Layer 5 of a small transformer language model trained on English Wikipedia (18 layers, counted from 0, width 128). Numbers have three digits each and are written without spaces.
Take only the direct path to the model's output, skipping the later layers: a vector added to the residual stream pushes a token's score in proportion to its dot product with that token's output vector.

Output vectors of the tokens that the questions are about. A number n stands for (n - 500) times 0.0013.
")\n": 453525560881652405386438509445465460482488592611492450393426656413423475526520349403410461694769447446543482243519556371332501466368578278472466398447294449601293443397675591391573629633517249397751536313200643374586559437542460354459515492426495699614499599381462676602631616348580589425357473658309617595197629393571540509492560648473696579443451520612413605526399583746535687421644
"?": 363471660626516405399570380499472563527351588458437605465457496515577747660371650356452281554338501414624536496439467362267543403423409360335403320564390438647383580537622444627484417602499355429590355658577508557528460587343534532556552607546464705623368410523673516461650514620600548553490474558532263544554677363512535289421628599301629434434403556514531681502532600682493484357582
"enc": 416449461447583699378550463535479527504560448668715370310587416534501408332464490568583400532416440722667598454200509497520443411682651187428561697551696701562372426612454467497389791674421234691650450459244378517380528583643654494570531270570583636541608459593306462659468725382625488344479404554449272534302298405356585534435621322310250309631678597374666637413614466562547486696419
"ts": 557382409557565584505680354593480493313544754451650600804318481219489326387472458419538643592330603508457429600716388217154497343660526448636584353640511566493382436666603112333350624565517421754371446249294604524625245350591372486636335402624216418627681414573521317731827525574831656401545642321579572575497544387453574167670509505506489285675653542561521646629221657412569592653346
"d": 412692594808578423757340452427516508404383612633706582605360371316495560312431391680359648388482445607451557422342389228467568541591431646617360592434490812552382350556387591456286337547489365674498476526397675629432426428400555454696601497700372617421234468526420487291419576363571399493492629522400644564490520518552531607488521539551426494360707521537756351548487566516593466505366
"ight": 697611305712583559382508445504500603471641253633408490791455244490646519445402504386457218452410553434518629341440601435599543400437548613440332531700672433405636588699561402463496607455169415661703417500511485600399650355462553340549453391447533511507441727399621463545677312618715756384381463528435518646653568355596640422020568644311298576684342465653427692644457244242699534210578
"old": 586556447559516567312534410667507814469574530606495379516491569518511504556393396623364443763488466812432361489740638602373455504604450329426435624398533406274635571549542268370320461840203591525526309527553355578350526580573593398623534400372586359343365681493406360709344681436566380187463585423394636411550529536506610484554700822408524390761406288350547454648463488601603543139601
"ely": 468463698504680389555562354562464714373413660385679486470713372205519488525377501286549058723657728379349374563392588406451440468333510649572614564485498485419520358681436523507641685858143228533546228742574403629598247326728668413515650329677672443513413652340588629498565617498609653374560841567642344660662580342341606341680510259308558355516263254596365414316429677383685403486488
" =\n\n": 241330438408318636390590687463497343273525494538594769474463591518290410553472432477616232917720433430703491498512585343319502487378655294375533566327406434455460251698250477453653536541642768522321457593272765660776380214554518813662843584427489459518425346492420611690705406314594571421566386366472316575569556378545727704317794817378547449251326383528833555354512467366507552471455
"z": 588423524557818558643516648283519494498374686441695622513577589518553387617453448314623364405462530473429533581745479413474353365407601373379480478413391426687460585639315565666526477638494299745563423536605410542485258441485354405344595606467442486472475585575507506473485469392502374627491674349382587589452444628521652542440380422510434231565562258485487759503541669685526519329363
"ing": 596656549311407741679462296434502442539471465369306565488484486354523359326407390238576484467535367426385373608597368435599608458346479472356580620343622599404190350382371502408452611700499577452571611563598285746286459668386727626471450510571665407487695539443474548596473554466637663467721603584526461435396446549466532519597475609363616634407553529470367621589557523441681583614441
" from": 420608422416365522424589436659463438637495370478720429429696326596397505474519616393405498576562633409406390595492483365326461547414663380282564445511495422514375650585432441613394525456377704492457627371497443585578509521553517355472444492536489659472338461440417706515489607486449607568657665391693463527500540361444509565478538579708588445387651573497417595498418565590376541431426
"ier": 505233683568489607562565439441510549748528490434376518505505621242230457477512692284703438710545446467541492551200556395399678304564438724441374401455403193497439583539643343509692805888421430420384392590414509619519409512573614605513714424456633579602381646384374461731509416483688530557476586235626526646425346396412581392325360660360415683478407589384634473624417198541694509512469
"res": 224574405603439471391585423487496423462626574714341604558383427533384378521514662412624482692317431829646495615373570469467456250580614289737764466460554409580345646620587322528552391760395158440468343432573553530699371443603405692443597371546464446537380722521534317442438630523566584355284677392699531791213514711353579394596502531467478490555494523453419443375471402650656408478423
"ings": 125624627545336797660489148643493476664670672281304606579453344209497513334248435324350376685442266714385501447672396426562599120454672275341405371178439562450306309560477566552333531736383332537640672644551271879563502575582610458404287689502424339764768606615404618601546464459748719330561470586563286556427404669435587416561515590497731653543638613476568693772309395446506522486487
".\n\n": 591425608540464468319445441584487485397656451477423693481484467502523749439551431441542464449423449253439523533367549431266444524290671532490466491294636443499586485525377417587504604465546555514593518520613498475625489343459467619471534548485556644441462530491354618520519694423483630523534613381563382496463534550347521621542559466549540596368521532687544415527558509550296529474431
"al": 492458628701476319521642482676526499557453469448242429640455495642673391689284424472627668633394385821555494572591491553673529449463402499631418730393534394307443561349363581367626602559434563520441439629690566508328520537348691446464392221457612607621355628405606303508523448391656449466611614552431639523479407606497579466508412601421452494407461573422474327356680552423309540288282
" D": 408434523487510385529517600551490374605500592542603432500387627571583495429578466554339588597419567259477404512500618484668582612543335582382575510484610488618560542500390497442491428389532396503416480461507552522493636508333485520536703563522423475505635406473607639393399591478374363544531418520413587483538455445526448534463497495472466559497528504486426621408397538471463565481528
"ied": 422532375344512537530576368596496443415520652523516638366678503194683376392291613344560439731535528427421552560412588434215596692479479538770301375418317424586384486458652559545638896734380390550687350426758468631401499557625653517745520517405209452488238559605555356855459484408607821499281561523336395579650676282410589297132378544588458566474446491325777486598309224547606414586636
"ex": 388570646451654645550471256618502572312402341561504305593693618272475571607258461696451638586261295669413633391460465362520604402539690587627446159437379264645565699487542495339547505597451527681570542400710562681469234345491154474504589455545652606637503629419636345499482262456708709254468424536420408454539477472510574571515702608611424499682224480616770398448486256726755476230366
"ans": 541276420510406560656550251577500459349642531619484601567634497413531384557457683377492419592400306626554662699427580557547291451415663345619459270490655396685345548632518463595415840745132504674643464490418316538408341481509410433581289364458319394531705519636500416465601420333775488417296539348632462358416283549561592258464690718461589534465704411675527633670403755513408301399680
" includ": 528559626520467632466444486664426506312790371398475436401443455508387712519446515558316516729513537526390524542546643412331578244407691380350723586522333410584435591514650472594561740398255533734454651406453419725786413594505408429514455471514558444644397440584317642629528355380425674393586518566611349455308588557559489249347607563691645482416364298572510448393389564624397379498512

Output weights of attention head 0. The head adds the sum of these rows, row i times number i of z. A number n stands for (n - 500) times 0.0025.
o0: 344599520307438458592694465454419497615700433530378403582560470392527553386690597486306839467445286503399478557717596672355547469522593440454468468645411452461622458468433546267517366557402467630747507534651420690492474528452603401321443450601615197495423580376354493798310415427436428429649359481624443423512495857494603644627399597650451439617369504350410717384427460571410541419626
o1: 515444456497593663396603455528419503315540461655546365459521482648424683405411577286559595412554270436425430531370587574610582598386372693551503389563652520311604462513348538584673412730416547528438568574294320510364517471663453339623588213529645318278473451424455532722613771572360352591471567428704551601512258503316485741475421492528493691379523733446376476362464430481551770568514
o2: 529437484624569548455533470487446430670444517587434461363528476449536453580491406505530509454449441508561499443552403666472554561422519576541404650535500442598471504334332626489571453618408482374441362438427629451354502532440430488596562406429556559623374306526611614436570469599548408627521439490461680527596496439475448557475627485495567401569526433547579475430433504421606462591486
o3: 690498599365381670536586589488339446459442400532561666439510319607599544550379359571488455687460588536485382569546669485390682521518773522466644264374625602441396380563698388597606560533468467487316597496551278522440654287472443534497391440554687476492746649413245354466372402507269582566708613645307509533359568620510546440671491431330676427452487579555610518642173544343305371499330
o4: 576597440540451555572577373452391633406353462515587624674459483465674662619736360600425510559544453481787416360378422534526698414394468476593475479561498594567398565500269532494613510268640398497486543503594468284328461217327437525366478362339529414632467630473545585492447629479188620438324661713404589661377602370512266584429510499372544659620578578500549424634522299551689483572535
o5: 333481438417521490693472559561780461311415598558563436572533425609454346360515735396451624288496359387451496529542544370499542548488339589443443408719371289574572321469622295492558368268586644585312373591301567432482495420609557618576601537526499506573338502549497491615515420726564261340546702432664560613596524576449590674639397716338381556566814487394306509275630571618417712342470
o6: 501368548544416542524491534392527666586520609425649453511563558483603639520451494411514523377379614629453593688649588435476676403333312506438467489378435494524591520330516606568285621406534505582706649479600747421501673554254595550660507378541193474341534439426511608621481122506602671346318396543465514488259585424533340524363427559647290516658110563326501588369498571695631626343651
o7: 529429522620413403414355449578565452437401320778448411538430689616496347589709588457505517474340576415590321270372307757485418441523703514619599373591249470569453220393393667553491553265562306341309374496614789514481737262451558449399267670347378453495574453811482609557746521429421645621567661428741272491440493427634472502619443435449470613487532370558707476649649465377703554594648
o8: 478430448757507378459558468276413501465665481402553493823675484393313425453455413469519456610524594430280352491548631346398615477554571445634452491477471360442470465408637522336597541569259583692629599312400581341495709342604519446332505553337570442782521589241325428544724641562576547341710358601621418461494576431535594540674614626634487493491448545490370394495455501559500521516472
o9: 667378484392499263518480623609432575453351557509602528519470594672328549253497615507283498586492326521390505485485559475599448421528553364568566333456519314371589665509590115527252536520727456650533381501353530619588711295531442807544431682681409496645449557505429687552369507329596568331405635507541454567329711518423387669649511537555671626569547520587444396510448502485222556363357
o10: 349238689312368516516301660603604305391506576291479570475604569489417390548358646523526615571180516502562693478566151287424458558707402287448491255532498563333511565462332625483369556649520514498570417600366585533708382481607386492657647520613432561535644314689505564650529530697731394556439488394329634416629345547626669494505612422383352544531540604364538752595407688453380492255669
o11: 472418445560697538629640425627315557598419505501475493622465515415403741616514449410461630558323384450646408614603463423349659405504557637541649453455520549296628556564342338599543554455459388493610744532464458321609644475446511597596480475486626260486363399400378553347396807522550326562496470522473552549493396266372584561575480599430549394351614532344519454505529555567511436541441
o12: 273562493501332408428569380518368461430444355451342327627406603623483644616386598338617580408497561520288310506468626356461506531607594638472479681534464580788602469405463619539575445555529637561491356690645512559327712157427607347674489404521422513539387433495559486517662424476730282438622607552440641398367479487693598505589300399474439410457447683395441577478454609608507446822459
o13: 413537556706502346433494418494296854438566544337682552517315598634297583600645624480766597340481199565607548429366579498472380595456533358516491351442413556143533649392395532458696503497570654476550127438624393679450446754531602163446475539464471346512498506439507364471394559581773609401245398522445531850686621552494394405794588756496413459620363681388448391462349341421851533360512
o14: 499697477503639445508586605511454548629394538343547495617559379421447477535526437419392572622713489414546519567518373364363442477500476545653524720611510389547599430488452401411554409556473500349489551503533312432514680424459514815353458711528565566818376558421466636464318547488549363454640480494441644435640623417579502221417459581614519394319545406368448613321638431504496299516369
o15: 350595484525281374310510428380548402455473531352475427535580427397398556446393433351591497404495599447670637511435529283496630441634520435603529397565562410442674514665337536412402499757444702677478675660452380339605535359593521545341704403400633462464580744471319428550445612494479550542388569371525421591614234770593562691548394563490452714416410543438627614486462390375345572634598
o16: 512557452480667512538528444518519334436586472603414444673457682537523640702347409603400397823463575544452563376643520480659473237426532532597704573641470505670653566318506463466316417352538511319700732553594628427578497524612198565571542477410612341263525486504537535166673298356472519451305448412511570674418467489617522552386668603415357542539401464358391254477542593581440471471473
o17: 512423475431197242473177695708715695426612640535438594558569370692429590523514291482299465489334434302564618642796464567428401547579617598462557540511248594484588454550428546506412490488604600495320379326644335412581759218550643583365718634449584419367460286569301317484459515566465662653633270539538514566680533366670424487366295686492611565357571272523527550434786584388414565421650
o18: 541479677479531745616302590597708277633497606536675603257559307371560460451329529428750551423519695555405511584659560547580565778491455520418414509276514550418249422500590404368397494205487661539245322395307496399656407645573556656569482448543388497498542375734434423484441513563617651636686511410306511265404385685633579486481569406457657486750449455698484319537540477423442527143433
o19: 422702413380540584649393339515429457302526422531520503551312698415516520601556466392506538555252634345641887407316488530534498372425484516476765633390427498500532798726723482356427437379724379647366635494625392720598599507436563563032496508450425247412336538757585349449420946649629502465298735430580608427326492679441215440430531416423237497402668462416508486566729372665410517611459
o20: 451442564627456505428668262261276350480495576385536398346601426352594571752638474671381320430488747566571470267668505513536651473736535179582634541520667570479589606332531357280480457583438603558557461494430608525447462541492325433604161486407667446460485641448592658616393728716527664619517334366432298424646464337538673539652720445403451540580518254221607354569527694282446689433582
o21: 354641522613518709395238600566471305777521416400623334472412466360525457463571666482519680580760382396469225669522422626565319607634310441449450438404627410567432341806314373359405660386699504441404486634264435606373485552564584644407558479671402648530531381629730450437526652218535879693720483268380435440507399804747560367429274527635719565483447484381370453500548518249546513411464
o22: 462438604508632377496214547576591488456849643481694363489481644573547425454130582428628652573483432344327717467575578696621542519512504478489642545467414626585455454510494372443328472509490707507708380565563404353355548272527474393461509450572483422285534402461427734500593823529723636639613566183451376552363449404537535187650481333336473540503554803666315411349683487276483490303625
o23: 444645334380385553482519616678482557283271527628489449521464220407460571354514315662395726546781569626347575504532627763649583585443519479759575566399494421444437617629314396264377523464582576474368319306351558350541503705450650394223634421369350432523447489540480751689525679420558301565473685566484224356423645731366620580446685477799404470710395488673659468410474500369424370546468
o24: 597362506518547538467520457379492492476525554430558536568665558485593584389366509411600557426524612382312380766644178304565448385604302531590415458493749375511533465455368624699525575394409473620575610573317617391566566543552585476736633660476339551387552546509354601764633724518484278527409527430416715213442370370505263442312498404612413715405495361353429640397660588634529665432424
o25: 492492662488466747482516294337469702400578384551564562470559470479488555410653458733480558650730557373451524516476570542383408510375261564412499520429318448298312446389606342380538499425524446262491486699538446481403553495461548445654561224489349374411569535415670654544578741501532674571537367564556417446560485336487554404466515578300596483366479531463382615704490481684699632474720
o26: 345708495596627685558615454496747451734555575517675429338500605407745255469457569469469558215350729359535457481488458429345783495455302466488855529647658557565390665458556574204381592769369441543557597713330471426321666399539521686445469258303644342521613578653354323459510437465286563636409363569619528443350438718663512635425409546378531351549259525222488445375488313641377624439675
o27: 386537526502720204512567437602505817549443450526562536415463634427366532438575700484510569569465570397589316614542420668358522490451640493473629384633532518289470304252522420349421547336310354503441244584683392515680458402634491650471608714415435367467501492562385519606338577463499495422556438520553555344596417504510458495710511630684364590552551480626556513611483491547323450599444
o28: 459531391680554527468524455530648649383551615471395553660592542326555598351330539402766537549434758449480571668692582427588412353429601408518705310582209479387421417439310434574712581464482458462716571285517485268635422443651600556509395482376541463326500414463334388275509802460496633492497291508261374534581518544369425641560584638546422454566329584654518418443697455478492628648451
o29: 618480460430354498466541469550505516631556492471477426509461443421664481399457389707534642417405456585421365444735505325583560399682812442653414433375474404580443441521431665645617604719371487442721500466516729238449414668530651297729497717347299387408493533447375390571537376259443441529464566571457461353391442425419586626565633554607439583705405296435527620273476646573530590316544
o30: 485415386535512515417493430530549561508374548539550471489443395373531702542552314452594611519482468461718481495633482637511587495422576622526535618619414378418401557484312362510589531364490362509468426505526405433414675505429662642591558434508465487441501285550567577421525649502467456565422271450285701420568558391464297502532548530507472601455479519599496607465505563439601577628430
o31: 332544644377496382464476508293624525621591390545614385429186413422527558414573582452567366637633587364424675652415615455679262589401432302351514313610614560438496376405324584476477412705817470671495303507781483691519425582417493558645436648438284698591539471326716505562251245379283661592721264443323456392393495475638506461646375626545495595495557389607449423571610562766411515628605
o32: 524504578477492371416637517423650410556430440208584456443627562435467379676535408673333428766304667361511568705383327498515580397521408223607323316396379407647368332431426491487586413551435386449487582416413723399402689319702418728442576511502527434709218337446823545361356643476685543514582781461546574582586317455574690421407688639738277627577625474572539520511409607549394493451543
o33: 522441332547408519415579481366235631479569515353608640738631469577553653496368580538313554711400350494415597574548555501459495599408504470622468777284626529638629330404334524438549546445517548440427627223626462621573754352616698614344416569546546487568405432545617401599453466575417750362540381361387613349493501501427337383310548600798454534400441435313452537476575420300621676428488
o34: 661486580411562457628488451646557511395489401503715336409422527569563585460344321491343527645537428588424528581436489500419512566253484633543449477298624297450481537493513321669431499580662456455572445785221455644299648281616347882681681396573460360487471321511559803406472458444472448490532602595516837498352749411546343583373339486315680800467461510400114504493535564708306492526589
o35: 395469509536577550587633477406417479298647582485496399496510374586416538404298443686688590413368580404457363493652570663430543586528464495554686454438587462473505395378651718410629513215339717489311406412704438397534521622725646556491492409438530443511578599435380535602473243413322413602617589285422577345479402393294403585552755563647483721591602548867331395594428501548337444497430
o36: 471422531616624479392490565495443453757520463574470604604436455560475479473493419293555487611473311523518417238607302541410595473488486492551436587686452385464432597457454359574365631542332374423404434456543430431576594501453570692532620495519609399422459316464412578417785365470402368608476405464491770670494490497589377339549756522545594473479487511705624516407531459589705535535424
o37: 604567444515691512578338494613459599329528469599461586604381471627517458429444692659365487415611436463418505512451542423599400453543411731492640497645270642567647539292204516558476433670608502354603337552404551460498674786399583528586605604493573374501308506486475411594519525367409479403347486624686400759617493266541508448295436668507335431532214448531571287360605435589561398519564
o38: 523475584708261608654324533647343518448594617523488377478389504537438480376482507571572435360491352452553730561664314385483341492527514313486366470457478567418706719722687490448439639679483539418533548441582552500528623537425510619370588509435558407521253346485310371422561536441499573634424543623571562608400409273551331610588266508420531685494613627489725551723483347428313459457575
o39: 475527434458496206440825262439572685329351563628579601516582345542452490460496585320579593546489423518601408242420494429339350589499551367603303402812496364449499480576464593572658523363457696429644438412841401118628481585490325495510367612430513633575444627525833506366321124784336659394418571421583544715603410461483647395569619643346548515352613574634380612564346530463549597462599
o40: 429581447530604311479552525538555449469447641522514365516492461401450655434563630576443424443587473505485207417733522478721301393661319508484705536787430400597646670468570418491181418290605568589546465578507471354611564666422487657558494714640551572385499593463564508552337387312553596464440438446500344586544533446575429429512513553543448527605399325595477292443606595447335489421375
o41: 557463757437678379365415411612430517546522503471656676326417434359340517558597356305568605543625444512460576325432466638445530514607601509677441452547597462189590538517380399394534489507449385618569330522627406659770583626582416581408448610407441215416427451573410684534556842522529455522566381349667698280580329476732275411474584477713449610413341402465553533466638518510394506379568
o42: 476474786552618387692478798609450502196364373364742518640481500460435558467469289343606512512529626485333278482438514634315347508697324435611558328394720687565449557525476621605657577380467418386364316496584508634551440608636501324369423549299506516718451724428297668561716508611394521444750510569460571347425530436764350639424511300599309410526402496429456309471639544704438418564435
o43: 380482397561551497751371555319500513555301557416716565661435409464523541497470484167536570444611464459632606632329596528251763469536512515500143615296557544401450388559367323363661574437273499633531588527419740358600568505648589641357537575558581483645411395503609471509586593596523755159483309549556424662535305492431877472519572808509330409514492553515590497378394327471469504346545
o44: 465636490602485606640756500381579444512281594536326579381701463513442381660709520405427585486619540544098317591495392525487454395409383282515414245597302436593523569628397529525503496578691430545751512291346521494477410479403389470411292328525582554676368478432583480473276646689625307658508517617678482562625502645543520611559473463413789292579420493571537599507378467507477500559533
o45: 476487368402521464599629505490596506484565482406505383543442578437638359532507545626396545673374508481627386406459416258446479469558608560417622478512440336481489499457481504523631479670465376513612666622480540470465490475560542517538467611527447510589495513494644322506465407470468378405444517522485456494569585321392772396555626595460393505451626455431476578505407672510389532531584
o46: 461497467590570375706307621530585520386698592597554349485453637504741515589397258697362630427561657300309368923419507557534518397561362420514510665366639525500484394478504339506585591445448533706314573520348514372491580331741548251318464395604404669545335676507573460443564702576457545646396602349456291458411275246537465466493413531515567487444869497433265411513574690263527714706455
o47: 526409522619613570405613524470517338519293500508588629485634432445436510502304484215761615328249723526486529574562398516419636577439251479557584434621474408605445644526530521600407592289403632475339442372356424324484762709309650580536470416455551564561433574592409593476518446725661460606436623401310637594443482763633372507455563352466471369515262656491576505340411451527716569497332
o48: 445624418472581546366331420477443594335551360642524598510479566474289516637400469500378640585607606292625465345585594568455366469573635861459498482552638455478556644395345361194588625673464488323607495639634400540345530774348487253434743508368358497542610580657599346360649587720460725416449237322535571436631344730598541513594550521435258504362394471262475594397427670445574508486479
o49: 577297536486427447570859637550617447465343501479681423469523565482384716412521491554540534475396509638492470614507480417661370698305171490451597553530552478548539713552740526470536292304387436420576612436586500628439731707491656397587320539446599363509537466460499485541446526474677406471576122689265247260598588520396600622459349477505589435405429682282520455609283434450652693398469
o50: 350620495584570487530557466627326699361545284514536449649371677393507660565517559778311589470477465613402375585443647560456326499483551281565361542350501730404326447476371328544458738486577417432518466534385520625538387563685719461499331497613463484481518516613625459362419514472415766540430500551471359492357462588580530536493428387527465490609280527367287438520566506512744559543611
o51: 470655604488411556540541619541623546338331537262747403429398441205760493474372466418625541630611680715723357285351451265374400566535264464426723474413595347416554634523498537582526664654556488389501551715596380366545480430440579529397486498549249683461601550652696502620537305522510761368510516569272259473395695519585498188487596504542265393561342592439604547587468600358364549608578
o52: 414357655493559584283606465677396617482810503519408390354439416481414268574653605871420486245491465563619794688450487520487492549425600440390370398724478513099457344453422361326657603444533529714472678485467349801533365831383495589464214495638652566536614553478450594361321406491287279716386678451535517526641524302515408282551314376523402641415472655381515640709505639449692360518577
o53: 552602627448392545220598480531238577520629362678454784471442475608446701469416516341379283492707701541325364663524542480674350542503639529587220407455602656286357581256515255411660537567475416433305458470447625495660494347451450812719330405598587364378511206474304622393775638529331515496657372573395386521566553553593718387475610340540574536549291576612710414692462457707473438463551
o54: 450476439540638528531551474477678563740526602496433551353443612601457377665521500615489504398539481492508575652443506536457613451384562771373535538347579485470653241408300331549534461365487421523583586646607610668444510515453656442662584422526367548372646355537430567291437452392549197473558418367511493343481429516368560368607380600577614444419578431486644564479532465401554390536532
o55: 444536314516443436562728275669704641652402434335652303518588470671585485439502626523423389287542850526569554756428539292542447567614779524489425444252669669689311503680352334532641473430542495537667439521724637551350468688435634532500382578213496317500548429444299565058227544442454337436550444554520594321272521565413582576521307424511425570650470555512480375491711490651475462656396
o56: 449580489292469658367596554472510736619358675482461688551453656513443670291630480542639630284558314283770592498555529412550393238735554291569427582719449619338450630578621378446580401317473523452581616738690576273557446234582617574738340414526415478356673597586462563463411546248451574439321528443490474458220288597275533670539560523420636531440553608614592628286434229486449686181499
o57: 427519490437310584649703501586458493397701489729422333561553567648682592470355529467195781362272528582587433498568231504331127667459465702468582555372642357385706615153133531517747427647620552391339476544524643625492751343417669425369321444619557356634408256643315693572513394749450394586596438453419398497381791575392430366535511537409548382658628481314459492654629514430399578603604
o58: 328429414715568336471550494540561475453589625339346475417591644441386282616433519695515375493369595487389422466596484555436584462481451548434676428443618419631588340504454569455511658420464495455603588481498488565483166483677411491566642434404509754496611465585513492208583439547493383516605426347404526339812495498494541645549503455563571501432617411402505526658554602415417388672569
o59: 392528421505578523511525743520561617696520476333554454557560567635250412586541462456375426480503708469764384522473266236499416577551388474413699346404380545415524692716771423465323571594453482445431536473578369410398464544353710599343505419364401392549770446304339585526346580524637321682618312376522329464529591513190694388570636391604696552446603630744512514339586486518694498495514
o60: 472552698567519415468537590603620457541470400546400540495435494437420467477585405474536525406655692412477494683544393483474394410534457406419322414754390458559488460479458246399654559368439483484447397582580354601465450580470578560467421492411543521610308657472337572278550479398363441590626501577415553536570357643790451591555310446510594541506451602550591474515588507590584536695378
o61: 440352330478450668575557537596573539292271536515449680548513484525517404434497595728393642499388436484455505367553614480429584521479583552478617510555242521643509457550291439434577626461595360396670486485520583529441597437551732615626390327419465546522606433715622392425566438410353544424480290532443496330558446485401604840422520500467588455464253573484582674433407488323505622464684
o62: 738595482480616531530291561477495490431388491599571392371530595496386635730377487345479504381731618528754338595584545464605319436484732862351237485538544453670672541409602413515580477409543596555654543671467502541229460582228323481500495722636370676636569655466560457473333438609629724322427468473491641519494526476461261485542311392376377682596438551477276486261458677346454376408194
o63: 422358517574528708486517623414906494631478459558494376579731559431296346772612296574292491699457500486668518401480368601322413433486488524347270393448571407340421474507440319458413568387402507542594827429412703440467553444471461244314679429352512467526608302474531455297643414691623508616628511485929454551190475605556550390675581633463342518587668507527526423536517743440413600401478

Each question shows a token from some text and the vector z that the head gathered there. A number n stands for (n - 500) times 0.005.

"a": 580532492516551603439409578552493552458421639672442619489618535440422540586390564464474504500422601512552460430391609456514480383502607488567527367566346348471393433547547537388573499356556536
Which of these tokens does it push up most? " from"

" the": 514567401521496549564412538534420438730482415551613451430572490581663588495452460441503559395539523566573519277552358411571304593501418571799421592371623646267340414455349540483324398419680467
Which of these tokens does it push up most? "ely"

"ack": 449630529715626423353525582531439625594436504558494553416512479330529475489373451581595504610487595475564612497382499476418468560372458529528518472531447399551546445652530531459610569459620594
Which two tokens does it push up most, strongest first? ".\n\n", " from"

" n": 494572439473510568533401529466412482764422485528584438409567500587634550528479458448531518426559544571544491286540357477554323642541442562806450612401605653245386417486391562500319464428672436
Which three tokens does it push up most, strongest first? "ely", "al", "d"

"w": 434285477505549437607571403509602308458775516456441532603460417601486270400513567435497455484617373433497343606598538530546517558481489415211635465463508676509486364388481401409415547475547310
Which two tokens does it push up most, strongest first? "?", "ied"

"our": 503561483513538503574467496475482553543444487587543489463476461381442409563395569431486568484382591505515650482534561412517386480387495500548601359569495347586459512668478533481639538494534461
Pushed down most: " =\n\n"

" after": 504555383521530530505424562449428442773505412557585421442589495589671548486467476458490556375580509555510575248536334472551314629502380608840381646334666695290354440481380588509353402402664487
Which two tokens does it push up most, strongest first? "ely", "al"

"ant": 438429562473520534458624544472626487470408523480444516651460508559576525528453533545479423530447574362551524562308582530435603622558604424562584396467477499539584472465494518566539619432487649
Which of these tokens does it push up most? "ts"

"at": 606609487443531537549551518519431461586503379593563494327565476269416563464405546443366628392453513398452468457531475435450485474399579511520437394508359331395308494487465369461447449456391492
Which of these tokens does it push up most? "res"

"all": 528635513567533542418487501603537572559443458568466495433509495398442464573453442511566507539521554411636502451445555474446533568387609495469519453588439376493568479622523554514509620523545457
Which two tokens does it push up most, strongest first? ".\n\n", " from"

" ": 639534459124402593636300433465520412436733474480634434434518600608657483574488406495576506560647355580392525467651464520770569421456340455461438625571557455613312478526531372523472443463635372
Which of these tokens does it push up most? "old"

" of": 444460566470517626486556491516584462474437454446564567632428470411490513576430536496490476534395456407556559607492500548569523552455595466531589413476451438476569484441478612537422542510474576
Which of these tokens does it push up most? "ts"

"om": 637513602498530528540374552517437642527469580495438476461431420398430608534418356517591669654439598509496462479443458494464527436626572542533479504562442387477408608584576456468386534563623526
Pushed down most: "?"

"o": 552600507275515619549392420587554501448775478477512495503646535581548566553552425479434420583466387523584446446593508377596658488421409439559475626542554455679366504449485587447452487440660512
Which two tokens does it push up most, strongest first? "old", " D"

"oin": 546580404583441478483481479607421426427582399583513436491561425513450585427585463390556595434601595476550547448474551422419420430515482498529474444632576470479567434527591541284567536447458502
Which two tokens does it push up most, strongest first? "ings", "res"

" M": 524487435489508491558522450487535447544528413427478502445534472473542432559513401435484623441529508492546419375501490516423460434444507553467405496480508471518471505643496520449491420468594530
Which of these tokens does it push up most? "ans"

"c": 542529473481352546603407594520527462454400491641478581590582312505555563640454503399712715617570531633510644532435650444405551384617421483490539518483389475382345554583636482414449464622464628
Which of these tokens does it push up most? " =\n\n"

" had": 437543554281617639475663659547562483365584444327555388578595441439553610621588379470559556517417583534527556523576545592451619575516557469400475541527465341478456408674423600430446399507468696
Which two tokens does it push up most, strongest first? ")\n", "ex"

" by": 508524454459566510605539413461479521494592396469557464443547489411517315512509583503523531489455505489568541450516480474457446508501452539553456421507580484502413565654528551508503451508509482
Which of these tokens does it push up most? "enc"

"is": 440452457552513526544455672438416513501452521622543449473555571291395346642450656530696555561468490475446586535342568518434486454476446502525611399553358444567474530617559384613384608412373468
Which of these tokens does it push up most? "z"

"end": 511524441655476526436496571520533637534424487594464473473558523382459373582397478501614484483456536398469525404344537453442446543425626483559618427569473294616516557673544503566582633456588543
Pushed down most: "ied"

"e": 585521440489448529500412455594423540410719452454476549517496438575502453230589407406478400473507431457574403499497550496508490394586534462469402423607637493572555460437541551361593485445529581
Pushed down most: "z"

"ans": 376550677479587480534515567403483573539376502455665500542439488316586519601538580489593482616303580475556602572438393617444493452502548487602608535415411347452598545538610584556420467518504645
Which of these tokens does it push up most? ")\n"

" d": 505518549575578515493470534493446569545400593529474495523447477452477566558486488493547547553451525428547469428537540408481474471546500483531499425522368444474480534547569473391414559475611453
Which of these tokens does it push up most? "d"

".": 507490435575508419499556592548429440443458479487519578630441554639595610551623502520534505490416440578547500499526487376536602533508464408621427539436614518476693447439468553412429509466511549
Which of these tokens does it push up most? " includ"

"ie": 432518561543432340516615387455566443524333445414493632509411444341573397560542492530520454502539469439632558531432453532360574561277526456530525349454464435623627537510480580584544565520382417
Pushed down most: "ex"

" it": 567571454492452477631532563568473501513571487564471517360435381512438405599517522517536608528515581633637552408476534579408519459676465553550400509568575472483416621658669520485457439655528511
Which two tokens does it push up most, strongest first? "ied", "ings"

"ra": 491515546570576516511441534487474578515404572551483495559470471443484570573455507458595578553445512423537482421536552382480457459547487490528516409507358460463471529549585487392423534473602445
Which of these tokens does it push up most? "d"

"le": 517515490462492749492535494581652547483337539566528608593471460473500475581484673494494477542388586366664391589397439572524526518589681518561606414539492454378517445532617553430528594556457718
Which of these tokens does it push up most? "ts"

"b": 522643424691430502534350458515492602525454458537379517629444392605588324520505693520471384383538525479676656445369578389426378540390623372635610214540585383566530536602390533558633510361362430
Which two tokens does it push up most, strongest first? "ing", " from"

" |": 581556504423404558485438520486562454488554478523434581527512561495617494526458472487520476478539442549472560407539480438523533508418468484566478513490488439583386501495390598534536464476562477
Pushed down most: ")\n"

"ff": 596617531444488569529455441578534516557423342583555425472513571421511560470409533373394591417430379398510435418484569487529477374439613451453448484520412355395401511446591427524412399580530456
Which of these tokens does it push up most? "ex"

"ion": 418552544522515433515591436456418576545450516442555585441497475436415360548542521504497477510452554597560476563572479433441505518409458480481543431574501438481590566530471540520480547522393448
Pushed down most: "ts"

" The": 537479385532504341529592614633412437478549487474508492567500618754637612481665468565476483420482436632559431430542448339540616530534395413630360564391723578451640387395456502362462442408542488
Which of these tokens does it push up most? " includ"

"it": 365580482572642535350583489403535455312354445573577576641614489416451617594576494356649547584402606507457607544467510476390496398449576470581551369524412325542559393505545420417490523577267502
Which of these tokens does it push up most? " =\n\n"

"ore": 507511502537542507531568544617374495561465559521516611352535379453473419535448515516538474544501562587632469572464523515491478538448578475454555482521485426409513511549524518532506573553524504
Pushed down most: "enc"

"ment": 495495513456515453498688396421451531558493501504464587351584392303392568516335495634569479550467464588355510579579551436452544500358491494462499348516512468682526672625411595614459517571227440
Pushed down most: ")\n"